Layer 3 of a small transformer language model trained on English Wikipedia (11 layers, counted from 0, width 128).
A neuron's activation on a vector x is GELU(gate . x) times (in . x), where the dot is the dot product.

Input weights of the MLP neurons that the questions are about. A number n stands for n times 0.0044.
n42 gate: 21 16 26 1 -19 19 -23 -16 23 -31 -36 9 -14 -12 48 56 -24 -8 -34 -59 -19 -38 -51 24 2 7 6 -30 1 -30 -34 -2 13 26 29 14 45 27 -31 36 2 -21 51 10 -41 0 -14 33 29 2 -11 -10 -35 -20 -30 25 -40 32 -4 -10 21 7 49 -36 35 1 -11 -30 18 -56 -16 -8 -23 -8 -36 19 41 -9 -10 -10 15 -10 14 9 -3 -20 5 30 9 19 28 5 -8 -19 -21 0 14 24 71 -12 47 44 -32 11 -49 16 -14 -18 25 -6 -41 -3 23 -4 4 35 -44 1 3 -10 -4 -13 12 -11 2 -57 -51 30
n64 gate: 18 25 -27 -13 15 44 -19 -23 -42 40 14 10 64 -1 -35 1 54 20 -17 -1 -23 -15 5 -29 35 31 -19 23 -27 27 0 -2 -6 -11 10 1 -9 -2 15 8 -17 23 25 9 5 4 21 -23 -31 3 -59 -13 -6 67 32 15 -17 -31 -20 -14 26 -6 -13 -3 41 -11 -34 2 10 9 36 6 14 20 23 9 -58 7 27 -14 -63 -14 -2 9 10 13 16 7 20 26 -15 26 -36 -11 35 6 -4 30 25 -36 -25 12 -4 41 38 62 11 3 -49 36 19 -34 -13 -27 17 37 12 -26 3 -2 -8 38 -16 4 -38 11 -17 -14
n104 gate: 1 42 30 14 -25 -3 12 26 -26 -1 -22 9 -8 -29 3 -29 20 8 -29 -12 -11 -57 -37 23 -4 38 -23 -4 18 -3 0 7 58 8 6 -9 -8 2 -1 -9 -18 -32 17 69 5 -2 -10 -11 35 0 -12 1 34 -36 53 -21 7 -12 -8 9 28 2 6 -45 -27 19 29 13 -26 -12 -33 -5 -13 -3 -15 -10 40 -42 -9 9 -12 -28 -19 4 28 -6 35 20 -29 20 8 -6 -36 -7 -68 6 -30 30 83 -7 16 16 -24 4 9 12 -36 10 -15 -37 -6 6 -28 -4 54 6 36 -12 -41 15 -33 8 -34 -21 5 -2 -8 -29
n125 gate: -28 -55 52 14 2 -8 13 -9 36 0 28 71 16 -19 13 46 -9 -22 8 -15 -27 36 1 -25 22 18 -4 -4 3 7 24 9 -31 22 13 4 2 33 -18 -51 2 -11 11 -23 16 11 6 -16 57 -3 -20 22 -16 5 33 33 30 -10 -6 -15 26 -32 -4 -23 -42 16 -59 -10 1 5 34 -40 3 -31 -1 25 38 12 12 37 6 24 11 38 4 -13 -32 -1 26 -38 35 38 -5 21 4 -30 -7 -2 -28 -8 31 52 24 7 3 -6 -7 -17 -2 3 -43 3 10 -43 -12 -28 -2 -8 -36 14 -17 48 -15 12 43 17 -43 3
n202 gate: 1 -28 -20 19 -24 6 1 22 -22 -32 -26 20 14 -12 25 -15 14 -26 -18 -5 -2 -23 -44 18 -25 -11 -54 10 -16 -50 -23 1 10 -9 42 -32 15 -18 8 -11 -39 4 -48 9 -33 -8 4 37 -7 48 17 -6 -8 25 25 1 -8 9 -15 -15 -24 -6 -11 21 -26 16 -37 -25 53 -32 -37 14 22 18 -4 18 -4 19 -30 -22 -23 -19 16 25 19 -36 19 -25 28 23 0 -7 -14 52 -11 39 -59 -3 26 -58 6 18 0 47 5 36 -6 -1 -26 -55 4 7 -20 -19 5 32 -13 4 -7 0 -42 -40 -12 14 -40 37 24 -12
n240 gate: 16 -46 -34 0 -13 -51 -34 51 -16 22 26 1 -32 -73 0 5 -60 40 21 -2 -23 38 -24 23 17 -32 10 8 -23 31 -3 -2 -11 -1 -10 -12 43 -24 -13 52 -44 -49 4 -2 1 16 -43 -15 4 -22 -6 -58 19 -25 -31 -33 -30 29 -2 21 10 30 -29 -23 -30 7 -47 -35 30 -4 10 45 -1 1 -31 -8 1 -9 -14 -6 24 -29 -5 -2 62 -1 58 -1 -22 -14 -23 13 14 45 21 5 3 -26 -18 -18 -9 -44 26 -35 -10 -20 8 50 6 -42 -1 35 -70 -23 5 5 -48 3 15 -18 36 3 6 -12 47 -18 15 20
n241 gate: -5 4 16 4 -26 -30 -12 -12 25 -29 27 -9 -4 -20 25 -33 34 -16 43 18 19 15 -70 -6 -9 -42 -39 29 7 25 -51 -19 16 -43 -18 13 15 -2 35 11 -19 0 -47 47 11 13 33 28 0 27 33 -1 32 -30 1 -36 14 7 44 -11 -20 -23 0 27 -17 -6 17 17 20 -46 45 -44 34 12 -62 1 -27 9 -29 5 -21 -12 -16 -27 -13 -21 2 19 31 16 -18 -51 -18 29 -14 26 -14 11 1 0 11 -45 -28 -22 -40 -23 -23 3 10 0 63 28 2 -19 1 -28 -32 -16 32 2 -3 -23 -6 -3 28 14 -17 -17
n249 gate: 53 -37 12 -8 -3 -1 -6 -38 30 34 26 -37 -24 -35 -4 24 9 22 -8 48 1 7 -32 31 6 35 20 -33 -21 -22 -24 6 -60 25 -2 9 42 57 -37 -23 -20 12 -4 36 -32 -47 -21 -38 -30 -28 14 -2 -35 -3 55 -25 16 -6 38 10 23 26 0 4 7 -47 9 -41 -7 5 -11 -4 10 -8 -25 -36 10 -19 29 -6 24 -14 44 34 28 -7 2 33 10 21 -20 -34 -15 -33 -6 34 38 8 -21 3 13 -4 -18 -44 30 -13 -25 -2 -11 12 -9 -25 -53 32 -2 -9 -5 -18 13 17 3 33 -14 0 -8 -2 -40 -26
n253 gate: -17 -23 -41 42 -23 -16 -29 -30 2 19 40 6 -9 14 1 -45 3 30 0 -52 26 -26 63 -36 19 -29 21 3 35 -27 -7 -26 24 -3 -26 2 24 24 45 12 45 5 49 36 -35 2 -19 -29 -14 -32 2 3 -4 -5 0 -6 -13 3 15 26 21 32 -3 -53 26 32 22 -6 -23 -6 23 -18 -33 25 -32 -16 -8 -19 -48 25 31 -26 -2 -17 1 14 -7 30 20 -4 8 -16 12 -4 -41 -3 -22 -3 23 14 2 24 11 7 -5 5 -49 -33 13 45 -29 -19 -4 -28 20 40 -28 -9 -5 27 13 -9 -43 10 0 6 -47 -4
n261 gate: -46 -17 -8 -6 -12 7 -44 -8 9 -5 14 -9 -18 -14 -4 -14 22 10 9 44 12 -21 -3 -20 -9 4 -6 -39 -13 15 -17 -19 16 -10 -21 -37 9 -28 8 35 -5 -19 18 16 29 18 8 13 15 21 -43 -21 11 -13 -11 9 -2 -15 3 -39 1 -24 -3 48 9 13 -32 18 -18 37 19 40 -10 0 7 18 12 -68 -11 5 -34 21 23 -11 27 20 -22 43 19 8 15 4 43 4 -39 34 -15 -26 -11 -34 37 12 52 10 24 4 41 14 -5 -47 -27 2 17 16 15 -3 -6 -33 7 -8 8 -16 -13 40 78 1 -11 -24
n277 gate: -7 13 -24 -6 -10 -8 -11 -10 17 -23 -15 -10 -1 49 -11 -4 -27 3 -39 18 10 25 -15 -59 7 -22 -30 -34 -4 38 20 2 7 15 -33 61 1 47 6 7 -12 9 48 13 -23 19 23 -26 14 7 1 12 -29 -23 -7 20 2 38 1 -14 -62 -11 56 36 1 -2 14 -15 -18 79 -4 2 2 48 12 42 33 -33 -5 -21 -70 3 21 26 -1 -23 -20 40 16 -56 45 -7 23 -30 -20 -21 5 -9 17 43 72 -17 -12 -20 -6 -46 -44 -6 -9 58 -2 -5 21 -26 -42 9 40 -32 -10 -9 32 -14 -9 20 0 2 -15 8
n314 gate: 27 -10 -12 -4 -32 -2 4 -6 -19 16 18 53 -11 14 -13 -38 11 -13 23 -47 -43 6 19 -5 17 -5 15 -3 6 -26 -24 -15 49 -75 -12 1 12 16 -22 -18 -3 -16 -22 -64 -22 87 -8 38 -23 -43 -12 -32 35 -28 -15 -19 41 1 -17 18 -46 0 -14 38 13 28 -33 -11 -43 -7 -7 -13 6 -16 -24 21 4 1 2 -19 -13 19 2 1 27 2 -38 32 -10 -1 17 49 -29 17 38 26 -13 13 3 17 12 45 30 -61 16 6 -7 34 -7 -1 -28 20 -48 -14 -14 12 21 -11 26 -13 28 41 -10 -2 -48 -6 -37 -10
n319 gate: -22 35 -4 -3 -5 -30 -35 30 -1 0 33 20 -7 -29 19 -50 15 40 -36 -3 -22 23 -44 34 12 -5 -2 -8 -43 -43 -31 14 24 -23 -21 -18 -27 33 -45 -1 -27 32 23 -10 -12 -41 38 5 4 0 7 4 15 -36 8 -39 12 -32 -23 11 -12 -23 -32 -8 -3 9 -20 -29 -6 13 -38 -13 38 2 -53 -8 -44 25 -38 43 1 -15 -25 32 12 -19 7 30 -40 -1 -34 44 -24 15 1 -36 -22 -14 -6 -17 -22 -21 17 5 -11 18 6 21 -14 -39 18 -16 20 5 -2 20 42 4 -38 40 37 37 -53 27 43 -21 10 -14
n42 in: -24 28 4 4 -12 -7 -6 19 -31 13 -3 27 -36 4 19 41 8 24 6 30 -15 -19 -25 18 -64 -13 -14 23 21 -27 55 53 42 -10 83 0 -47 -31 -23 7 -23 -32 -12 15 -3 38 10 -32 16 -8 -34 37 -48 -8 -16 43 34 -20 0 -7 -10 -2 7 -44 20 -32 2 6 22 -18 -12 -30 0 -3 -41 17 20 15 49 -35 14 -1 27 -19 -25 2 32 12 -13 -2 -10 -6 -6 46 -19 -17 5 -45 32 -29 25 -45 -4 -23 23 -16 -34 -55 7 -32 -37 0 53 14 17 15 -39 -44 -33 0 -65 30 -34 16 -16 -67 -47 16
n64 in: -32 11 20 -9 -4 10 -7 -56 -17 -35 5 -21 5 -17 -59 -30 -5 -26 -4 -40 6 -4 -41 -39 -11 -4 59 7 27 35 -55 -9 10 9 -12 30 16 -23 -30 -4 20 25 -20 -59 35 -5 31 -23 -18 -21 -8 -32 -6 -24 3 51 0 -52 -22 -19 -36 22 -25 -23 -17 53 -6 2 -17 9 20 32 31 60 -14 0 -35 12 7 41 -25 -13 6 -2 -16 19 11 49 -10 11 -6 -35 -43 38 -42 -11 9 30 -9 14 14 -6 -13 14 47 11 -23 16 -52 11 -26 -9 25 17 -79 -9 -35 67 48 7 0 12 18 -18 -2 -49 1 37
n104 in: -21 -17 -24 7 9 38 13 -19 -19 15 -19 9 13 4 30 47 -1 1 6 21 28 28 7 14 -4 -31 49 24 -42 -2 -19 -18 -22 12 -38 30 -5 -64 -4 -9 53 40 0 -30 -40 -53 49 -31 -7 26 -14 -44 -28 -5 -25 -8 -59 -43 -6 6 0 6 34 25 4 -3 -5 -37 41 35 25 -11 -8 12 21 5 -45 28 24 -5 8 -16 4 -41 -23 0 -15 -17 -13 -44 11 0 -31 -26 54 -3 23 -27 -81 -17 -19 -35 27 13 -2 17 24 -46 24 40 2 12 27 -32 -27 -16 -15 26 6 -4 -12 -26 23 25 14 -23 -64 61
n125 in: -12 -33 70 31 -15 -18 -10 -38 -10 9 -21 34 -16 11 -7 11 -32 -8 43 -43 -28 11 51 -13 45 -3 -17 2 11 -30 27 -45 -21 -40 11 23 4 -1 -14 -3 -48 -21 -3 25 -17 -38 25 -18 9 4 -31 8 -30 40 -19 -49 11 38 -30 27 -20 -14 6 -42 -7 27 -13 15 -90 -3 -19 -15 -15 10 -15 -16 -21 2 3 25 -2 44 -6 -17 6 1 35 2 -7 21 37 21 -34 72 -15 -4 41 18 30 -38 -3 24 -2 -1 -27 -12 10 -24 -14 -3 17 26 2 -63 -3 10 12 3 9 26 -6 -42 28 12 14 9 1 10
n202 in: 6 0 -2 41 43 -18 45 -27 24 -25 2 37 -51 13 -84 6 -19 26 21 -11 9 4 48 -34 -4 -14 10 28 -31 -3 -1 26 10 -6 42 21 -36 -35 -7 12 39 -15 -54 -15 -2 6 -4 -5 -26 -36 -12 -5 -15 -10 16 -1 -45 -13 -14 4 -36 -17 16 -9 -44 -32 -16 26 -16 2 7 48 10 -1 41 -7 -4 -33 -3 -16 -23 -17 -18 4 -22 24 5 -43 15 0 -22 11 -4 0 -32 -37 -39 -7 -27 49 -36 -8 -10 10 -21 24 -19 -1 -4 43 -17 36 1 4 25 -40 -8 -11 -36 34 3 -31 35 20 38 -13 5 20
n240 in: -73 3 2 9 41 7 -19 -71 -36 -3 10 -14 39 13 29 11 59 -19 25 28 0 -14 -9 2 2 7 -45 -9 -8 8 14 35 28 -32 20 29 18 -8 36 24 40 21 -30 62 -24 16 26 -14 -37 29 18 47 -18 7 -5 33 20 7 14 2 -3 32 -4 39 37 -15 55 -34 -2 -3 -18 24 68 -9 28 21 -32 -58 12 -5 27 14 55 45 -56 22 -1 8 45 17 41 -10 11 -32 -71 47 -25 -4 15 52 -22 21 0 24 12 -8 -50 -14 18 13 59 3 26 -6 24 17 20 68 -7 30 -38 -20 -3 14 -13 28 -13 -9
n241 in: 42 28 -16 -47 -16 -3 -15 23 10 7 58 36 30 -31 24 -2 -38 -44 -6 -17 20 29 -28 30 -35 47 16 -11 -29 27 13 -17 -23 8 -36 3 33 8 -10 14 -2 12 -23 17 1 36 -32 -54 43 25 6 -13 33 -24 -8 4 -2 14 -8 -32 6 4 30 -84 -24 32 10 21 34 -39 55 34 40 -28 26 23 18 -2 47 29 3 1 -28 -18 -10 22 1 -33 27 13 13 -6 -18 75 14 -11 36 11 21 -53 7 1 -12 -40 -14 31 38 -35 -28 -46 -38 17 -12 -22 -18 38 1 7 1 -14 -38 -12 -18 5 41 -14 44 -18
n249 in: -6 3 -5 -60 2 59 -23 -10 -13 -3 6 37 6 -13 37 -5 -18 -41 -12 -28 7 34 -7 7 15 -12 -18 -40 -2 52 -37 47 9 -47 -9 -5 -1 9 4 -19 -36 -21 11 -35 9 3 -14 15 24 -30 10 23 17 19 -10 25 16 -22 -20 11 50 26 -3 31 2 -28 -4 -4 40 -42 41 -43 39 -32 31 17 -6 34 35 -8 -3 18 7 -19 -5 -12 -18 29 8 -4 8 0 40 16 -3 -20 16 8 -7 18 0 8 38 3 -17 -31 24 -40 47 6 22 -10 -22 1 10 51 -21 25 -15 -49 -38 0 -44 9 0 -4 9 37
n253 in: 11 1 -5 25 -19 10 -5 -25 23 -11 14 30 39 24 -11 -1 -41 -12 3 13 -37 24 20 -30 2 28 -40 -2 -2 -20 -31 -2 -4 4 11 7 5 -29 0 -43 10 15 23 22 20 -12 4 -3 20 17 -19 95 22 45 39 16 43 59 69 -39 38 -25 16 15 -86 -35 -28 7 9 -16 37 -6 13 39 -3 36 -38 23 -26 -21 -13 20 -34 -3 6 9 -15 -33 -6 18 -2 22 -30 24 27 -11 3 -26 17 -63 4 -3 47 -35 -6 -23 53 -9 -30 -23 18 15 -9 -6 2 -1 -12 1 -7 21 -30 18 -13 2 15 -10 -28 -14
n261 in: -21 7 27 15 -2 -37 -30 22 3 37 29 11 -10 -35 33 -53 20 -8 1 -22 -23 -14 6 -14 -79 -5 -9 22 3 -13 8 -17 15 -29 -10 -21 24 32 43 0 -15 10 14 -3 3 40 7 39 -15 33 21 15 13 -3 -10 19 13 -20 -8 -19 32 -33 -19 -33 0 -16 1 -12 -51 -20 -16 9 -10 17 2 -14 -34 -38 -42 6 1 15 -8 23 37 26 27 -24 -14 29 -15 28 -28 -2 -29 6 30 -26 -15 22 -14 -15 -25 46 29 -27 -49 39 29 43 -37 -7 -22 48 10 -12 -9 15 -1 9 -3 25 4 10 -43 23 47 -20
n277 in: -11 -1 35 1 -28 0 25 20 -61 37 27 -8 -15 -10 -21 38 -9 9 12 -58 -5 -21 -22 -15 2 -32 4 -31 -25 -14 39 1 -5 -29 -42 1 -46 8 -19 2 13 19 23 9 -54 4 56 19 17 3 3 -6 -11 48 -29 2 0 11 -13 -20 -19 -36 -7 -28 26 -19 -13 21 -1 66 -2 0 23 -1 54 -25 54 -3 15 -32 -42 0 -49 -59 -26 -17 7 10 28 -45 7 -9 -42 27 26 -3 -31 -30 23 36 -19 15 67 -24 18 -15 61 15 27 41 16 -40 33 18 -26 23 2 -38 15 -36 18 12 49 36 8 -37 17 14
n314 in: 2 -5 -22 -30 -58 3 27 -5 -7 -13 10 4 31 23 -4 11 36 2 -10 -10 -4 27 20 -45 -13 -16 14 -9 -26 -6 10 -26 39 -83 -5 8 55 1 2 -7 6 -29 -14 -50 -23 40 17 27 9 -31 27 -52 13 30 -45 44 26 -11 -28 26 -46 -9 -27 33 13 -1 33 1 -35 -25 -25 20 -17 -24 24 -23 -13 3 27 17 31 27 -18 -70 22 34 -27 41 11 26 -44 41 -21 38 -8 42 9 34 26 -18 1 70 36 -21 22 -11 -14 3 36 -15 -2 13 -43 32 9 22 -45 -38 9 -13 25 -9 9 -7 -14 -16 6 15
n319 in: 18 -13 3 1 -33 -23 -13 -42 18 -7 22 6 -13 -31 18 51 -4 -31 21 -47 6 28 5 -28 18 46 16 2 52 -25 44 27 -10 35 7 11 41 11 1 -30 1 -40 -6 16 -4 0 3 -15 19 18 16 19 14 -35 22 10 -7 -24 0 22 -15 26 -3 12 51 25 63 -2 -47 -13 18 16 43 17 10 0 9 -30 -9 2 13 14 11 -64 -44 21 10 37 -34 -25 11 29 -17 -44 20 -21 -17 22 64 -35 7 27 -1 -30 -11 -16 21 -47 7 61 -17 84 21 5 -34 -30 34 -21 1 -20 -16 -18 -1 -6 18 58 12 3

Each question shows a token from some text and the vector x that enters the MLP there. A number n stands for n times 0.049.

"ary ": -12 9 -14 12 34 -8 1 -29 12 5 2 9 -41 -13 6 -16 -48 -7 9 14 41 -29 29 0 -12 -16 -25 -4 7 -50 5 8 -3 10 -22 25 -16 -8 23 -21 37 -8 -34 36 36 11 20 -32 31 3 -10 -1 -10 -19 -86 -8 2 -13 -22 -31 -2 -17 5 8 -48 3 5 -47 -34 10 7 15 5 -3 42 27 23 -35 6 -1 -12 -11 -11 44 -9 25 -15 22 17 -31 -23 11 -14 10 -22 -3 -13 -8 11 -38 5 8 2 -14 24 -16 -20 -8 20 4 9 1 41 12 5 15 -18 -3 17 -40 30 23 18 -28 -2 18 41 -21
The neuron with the highest activation: n277

"h": -4 -12 -1 -40 40 -26 -3 -25 -39 -19 23 -28 -15 -6 4 10 -10 -23 -5 13 12 -20 7 27 -42 -16 18 -17 7 -6 28 -30 -33 32 10 21 17 13 12 0 -8 38 8 31 11 -15 23 2 9 20 -2 13 18 -23 -10 -18 1 -17 -27 86 -15 -3 -33 -11 23 -7 -24 -32 6 -7 -29 2 -30 -6 23 -20 -34 -14 -22 6 -12 0 -34 37 5 6 -7 -20 -6 -22 -22 -17 -26 -44 -3 -39 22 -12 -16 1 -17 10 -4 -29 20 29 -15 -10 42 15 22 18 23 -30 -43 42 3 1 -22 -8 9 7 -8 -4 -23 -7 48 -29
The most active neuron and its activation: n319, at about 1.5

"y": 28 -7 38 -27 72 -15 -10 -44 -22 3 -14 -3 25 -15 3 11 2 -24 -10 -9 -25 -25 -7 12 -1 6 39 37 5 -36 -20 -2 -7 -35 -12 47 4 14 45 -23 0 25 7 29 15 -39 5 -1 -20 34 20 23 10 8 -8 44 2 -14 -19 36 -7 -22 -19 27 -21 0 -31 10 -3 0 17 8 -7 -2 33 -3 1 32 -56 36 4 -4 4 27 15 -14 28 -52 13 -45 18 2 2 -1 4 -2 -14 -13 -14 6 -15 -25 18 17 1 40 -21 2 34 23 25 23 -44 38 -16 4 -9 -10 -25 -1 -8 10 -9 -9 8 17 -11 31
The most active neuron and its activation: n202, at about 1.2

"O": 3 -38 11 -37 40 -8 28 -51 28 36 -20 -5 -5 0 22 45 -8 17 -1 -26 4 52 16 13 9 19 30 0 23 1 0 5 2 14 -1 33 -21 18 -3 -45 -10 0 4 6 -7 27 -28 -6 -22 43 -27 14 13 50 17 21 2 3 11 16 -44 -4 -15 49 -36 21 -9 -21 39 -17 8 10 -7 -28 15 -28 -10 -1 7 20 1 -33 0 39 1 24 -24 -24 -15 -62 4 -14 -19 9 44 42 16 -22 -12 4 -45 -1 9 -5 5 17 48 -6 7 0 -7 1 4 11 -24 -8 0 8 -22 4 8 17 23 -11 -5 -2 -10 12
The neuron with the highest activation: n249

"it": 42 -14 26 -7 33 -27 13 7 2 24 51 10 -5 -7 5 -15 -8 9 -26 2 48 -11 2 35 -38 0 -12 -4 11 -32 28 -27 -18 23 19 21 61 22 16 -6 10 36 -6 14 28 0 -8 3 -47 -32 2 19 10 -18 31 -11 12 -35 23 21 -29 -44 -2 -23 -12 -1 -1 -48 3 4 -21 -27 29 20 3 10 -14 9 3 5 8 6 -9 1 0 -26 5 24 13 2 -17 4 -18 -20 26 7 30 -28 -1 -19 -22 -3 -33 -21 3 -5 -22 -9 9 -4 0 9 11 22 10 -7 45 -2 6 39 14 24 36 17 -10 65 19 -31
The most active neuron and its activation: n319, at about 4.1

"i": 18 -17 11 19 38 13 20 7 -38 34 -6 30 -3 -25 28 -3 11 4 4 4 10 -28 -11 -8 -16 -8 26 27 34 -7 24 -23 -12 46 17 38 -13 18 28 -5 8 26 -4 14 18 24 -18 -9 -1 34 -36 14 14 -22 -11 28 38 12 -25 1 32 14 -12 -31 23 -55 -21 -9 -12 -19 -32 -22 12 -8 59 -17 -14 21 -31 -13 26 -5 14 36 -1 47 20 -8 -52 7 -23 0 18 39 4 -19 -5 8 -40 -9 -4 -3 -18 34 4 15 -6 21 57 -2 6 7 8 -6 -52 8 -24 -3 7 -32 12 -10 -3 -21 8 12 20 17
The neuron with the highest activation: n253

"ter": -19 -2 -2 -28 -6 -3 2 -79 -40 23 14 1 -11 -30 -28 -18 -20 -34 -5 -11 16 26 0 -17 -42 -16 13 20 7 -5 -4 -29 28 8 -14 23 -4 3 37 -13 4 8 10 -7 -17 16 -9 5 0 -18 -3 -47 12 33 -3 16 9 48 -2 5 -9 -1 4 19 9 6 -56 -41 10 -41 19 8 -4 34 10 -43 -31 2 -17 -4 -10 19 1 14 -2 -12 7 -10 14 -15 -2 5 -2 1 -31 28 24 -23 -23 30 -72 -27 -11 16 -4 2 15 1 45 13 45 12 4 2 22 50 -24 -6 -57 4 -16 2 -19 42 -10 26 34 -26
Which three neurons fire most, strongest first? n240, n202, n64

"a": -13 -19 9 -29 -40 -19 24 5 8 -17 -1 -11 7 6 -11 -7 26 -14 6 -34 -17 -24 14 1 -34 -24 4 -3 6 0 -4 -27 -26 11 17 38 -4 15 4 -6 36 20 24 11 45 18 -36 -3 -42 28 -6 16 -14 34 -1 42 1 -40 -40 1 -4 23 -4 -13 -9 -1 41 -10 34 -45 -4 12 -3 24 42 29 18 7 5 -26 4 -1 17 38 21 19 -14 -28 -33 -18 35 15 -28 3 52 13 13 -6 -37 -6 18 -41 12 4 -39 6 -31 -31 36 -5 40 -3 6 -4 3 35 21 5 49 2 3 19 -25 3 -9 0 29 11
The neuron with the highest activation: n64

"th": 46 -6 0 -39 27 23 10 -46 16 9 -20 -29 -20 58 -2 11 8 -8 4 -11 28 -45 27 35 -29 -8 17 50 34 -20 3 22 -7 -8 3 17 6 18 21 26 17 -19 -26 -11 5 -30 21 14 -36 12 -5 16 7 26 33 -40 -5 -7 23 31 6 20 -10 14 -9 -32 7 -21 3 -30 -19 17 3 51 50 -10 3 35 6 29 24 16 17 21 14 -27 -34 -14 1 -34 18 19 -30 -1 0 7 19 -18 -39 18 17 -1 14 26 -7 20 31 -17 1 -5 33 24 -5 19 -1 3 -21 -8 -22 -33 -10 5 10 24 -19 -17 25 12
The neuron with the highest activation: n249

"the ": 23 -4 -9 9 24 4 -13 -30 0 17 18 2 -15 80 21 -47 -36 20 4 -2 14 18 4 29 12 -10 17 36 10 -11 8 -12 16 28 20 29 -12 5 6 -3 3 -2 3 2 7 -33 13 -16 8 -19 6 15 -6 34 5 -5 0 27 4 1 -13 4 6 15 -33 34 17 -8 26 -36 21 39 25 9 12 1 6 -32 16 -3 -36 -19 -9 14 21 -17 -19 -16 -25 20 11 28 -37 -7 -30 6 19 -21 -62 3 12 -13 21 17 -1 47 -31 -33 -9 -50 17 7 56 15 -24 24 -42 -28 25 -27 -7 9 -15 -15 14 6 23 18
The most active neuron and its activation: n202, at about 1

"-": -20 -25 -14 -28 -29 -31 21 -21 -36 -7 -10 11 8 0 7 0 -13 -17 23 10 32 -61 5 24 -3 -41 49 28 -8 -20 30 2 -11 24 -6 9 5 -2 -2 -30 -3 -12 -1 16 16 27 -40 12 -8 23 13 5 8 2 -41 -7 21 11 22 -6 -41 -6 13 -36 -56 27 8 -19 -28 3 0 40 -33 58 30 -57 25 -33 -1 -21 -46 7 -17 -9 -23 2 -30 -18 -2 -9 -3 5 -6 -17 23 -9 -10 -24 21 18 14 4 -9 4 -10 41 -8 15 11 -22 -16 6 -1 15 0 0 -5 -16 -9 -10 4 16 -17 -2 11 44 2 11
Which three neurons fire most, strongest first? n277, n202, n261

"e ": 65 -23 -16 -8 2 -20 -21 -18 -14 15 21 13 10 5 38 -26 36 -27 8 11 42 -45 -18 27 -35 -9 -21 -21 11 -17 -21 -14 -14 -12 22 10 10 25 63 0 1 -9 18 37 19 9 -23 -16 -14 19 -32 14 8 -3 -20 -14 12 -5 -8 -31 -28 1 24 32 -68 -3 -22 -17 19 3 33 25 21 -20 28 3 -29 3 11 8 -17 6 9 32 -21 11 0 0 -24 -15 -21 -19 -22 24 -16 18 -2 -1 2 -44 -5 4 12 -5 12 8 11 14 3 -36 17 9 17 6 20 -34 -37 -54 8 -20 -3 1 6 -6 12 16 11 6
The neuron with the highest activation: n241

"N": -4 -41 10 1 36 -7 39 -16 8 55 -13 -6 10 31 39 -15 -35 13 -24 5 1 44 -31 29 -29 9 -8 18 39 2 8 -6 -16 1 -15 10 -48 17 12 -3 0 8 -7 7 -3 23 -23 1 -15 37 61 -21 7 16 0 18 26 -26 3 12 8 2 11 46 -41 17 31 -31 3 -6 -15 13 17 -36 45 -8 16 16 27 8 -14 -24 7 -10 -3 40 -1 -2 -29 -33 6 -1 -29 -13 8 17 -11 -18 -29 2 -15 -32 -2 29 -23 26 21 16 -1 -8 36 -10 -1 -37 -17 13 -23 -23 -42 -3 -4 14 24 -16 -18 -4 -7 45
Which three neurons fire most, strongest first? n64, n319, n314

" ": -6 -3 11 0 45 -4 60 -16 16 16 22 -19 26 -6 31 -9 -48 5 -5 27 23 10 29 17 16 -25 47 28 28 16 27 -12 17 42 -9 15 -18 -1 20 -18 1 -14 7 -11 26 -43 7 3 -9 -44 6 -22 12 12 -9 -15 28 -40 -28 -27 -6 26 8 38 -38 15 36 32 -16 4 40 23 -9 21 32 -17 16 10 17 -2 19 -10 14 28 8 17 -45 11 -14 -15 16 -11 -28 8 20 -7 34 20 -29 2 12 -10 5 -12 0 42 26 -24 31 -32 26 22 -6 5 5 -30 -25 -2 -3 -8 -11 20 -11 -11 -11 43 -21 5
The neuron with the highest activation: n261

". ": -1 -14 -15 -1 55 -36 -2 -24 8 22 10 -47 2 5 15 8 -6 15 6 -26 15 -5 -26 15 -28 -4 23 4 8 8 -19 -11 -20 9 -33 7 -48 22 23 -36 -9 9 -5 62 49 -43 13 -15 -17 -23 -23 3 -12 42 -31 -27 1 -47 -19 0 -25 26 3 -26 -1 8 44 -16 -10 -1 -2 5 12 15 5 -31 14 8 -18 33 -48 -9 6 5 -41 -5 13 12 -11 -39 -5 8 -7 5 6 -13 -4 -5 -8 -20 17 15 10 16 9 41 -10 -15 12 -35 -14 -17 5 14 30 8 -19 -6 8 -11 -18 22 -24 -43 -37 27 45 -11
Which two neurons fire most, strongest first? n64, n319

"re": 18 -37 10 -4 31 -7 23 -30 50 54 -27 2 15 28 20 -26 5 -26 7 18 41 -6 16 12 -18 -1 22 11 1 -39 -7 -39 29 32 -25 55 -20 4 34 4 1 39 0 19 -11 44 -7 -17 -17 -2 -9 28 -8 36 15 13 -10 12 10 -3 4 10 60 -14 -18 29 -25 -32 9 -67 -23 -37 30 13 49 -29 -29 17 -1 11 0 7 -21 8 6 -21 -19 -36 45 8 -14 -15 -10 -3 -3 13 -37 -26 -5 4 11 2 -1 11 13 -2 7 12 7 20 20 32 16 -9 10 -29 -17 5 14 -1 -3 -7 -18 19 2 -6 7 30
Which two neurons fire most, strongest first? n253, n202

"d ": -13 -20 -26 -28 24 -10 -5 -14 -9 7 15 24 -68 -45 19 -31 8 -3 21 -3 19 -26 18 47 -48 -3 16 -28 -2 -25 19 -16 28 13 -52 -28 5 -3 36 -9 -6 -12 27 27 20 -10 -18 -16 -27 -25 -34 -24 -29 -8 -33 8 -31 -13 6 20 8 -15 18 -4 -7 -20 -8 -16 13 10 57 26 24 -1 48 -4 -36 -6 4 11 -23 1 5 19 -12 12 -14 16 -12 -2 -30 26 6 5 1 9 -3 -53 -24 -5 3 34 18 17 -31 18 13 14 40 -29 -15 -3 2 -4 18 0 -20 -30 19 1 21 13 -17 18 -4 -15 -21 15
The neuron with the highest activation: n261

"l": 17 -32 1 6 2 22 31 -26 36 13 -25 -40 4 47 20 17 -29 -7 -8 39 31 4 10 27 -11 8 21 10 -2 9 4 25 -8 64 -22 2 -15 10 -12 -35 35 7 -21 -13 14 -34 -33 10 -35 18 -7 54 8 25 11 -7 3 -9 10 37 -16 -5 -9 21 -36 -11 27 0 -6 -31 -14 16 24 19 18 18 -32 -1 57 23 -16 1 -20 25 4 -3 8 -9 38 -3 27 -19 -26 9 50 -7 -6 -12 4 -28 2 -21 -8 12 5 18 40 5 28 -12 28 37 45 14 13 22 -26 -8 -14 10 -9 11 7 -2 -49 18 3 18
Which three neurons fire most, strongest first? n202, n277, n125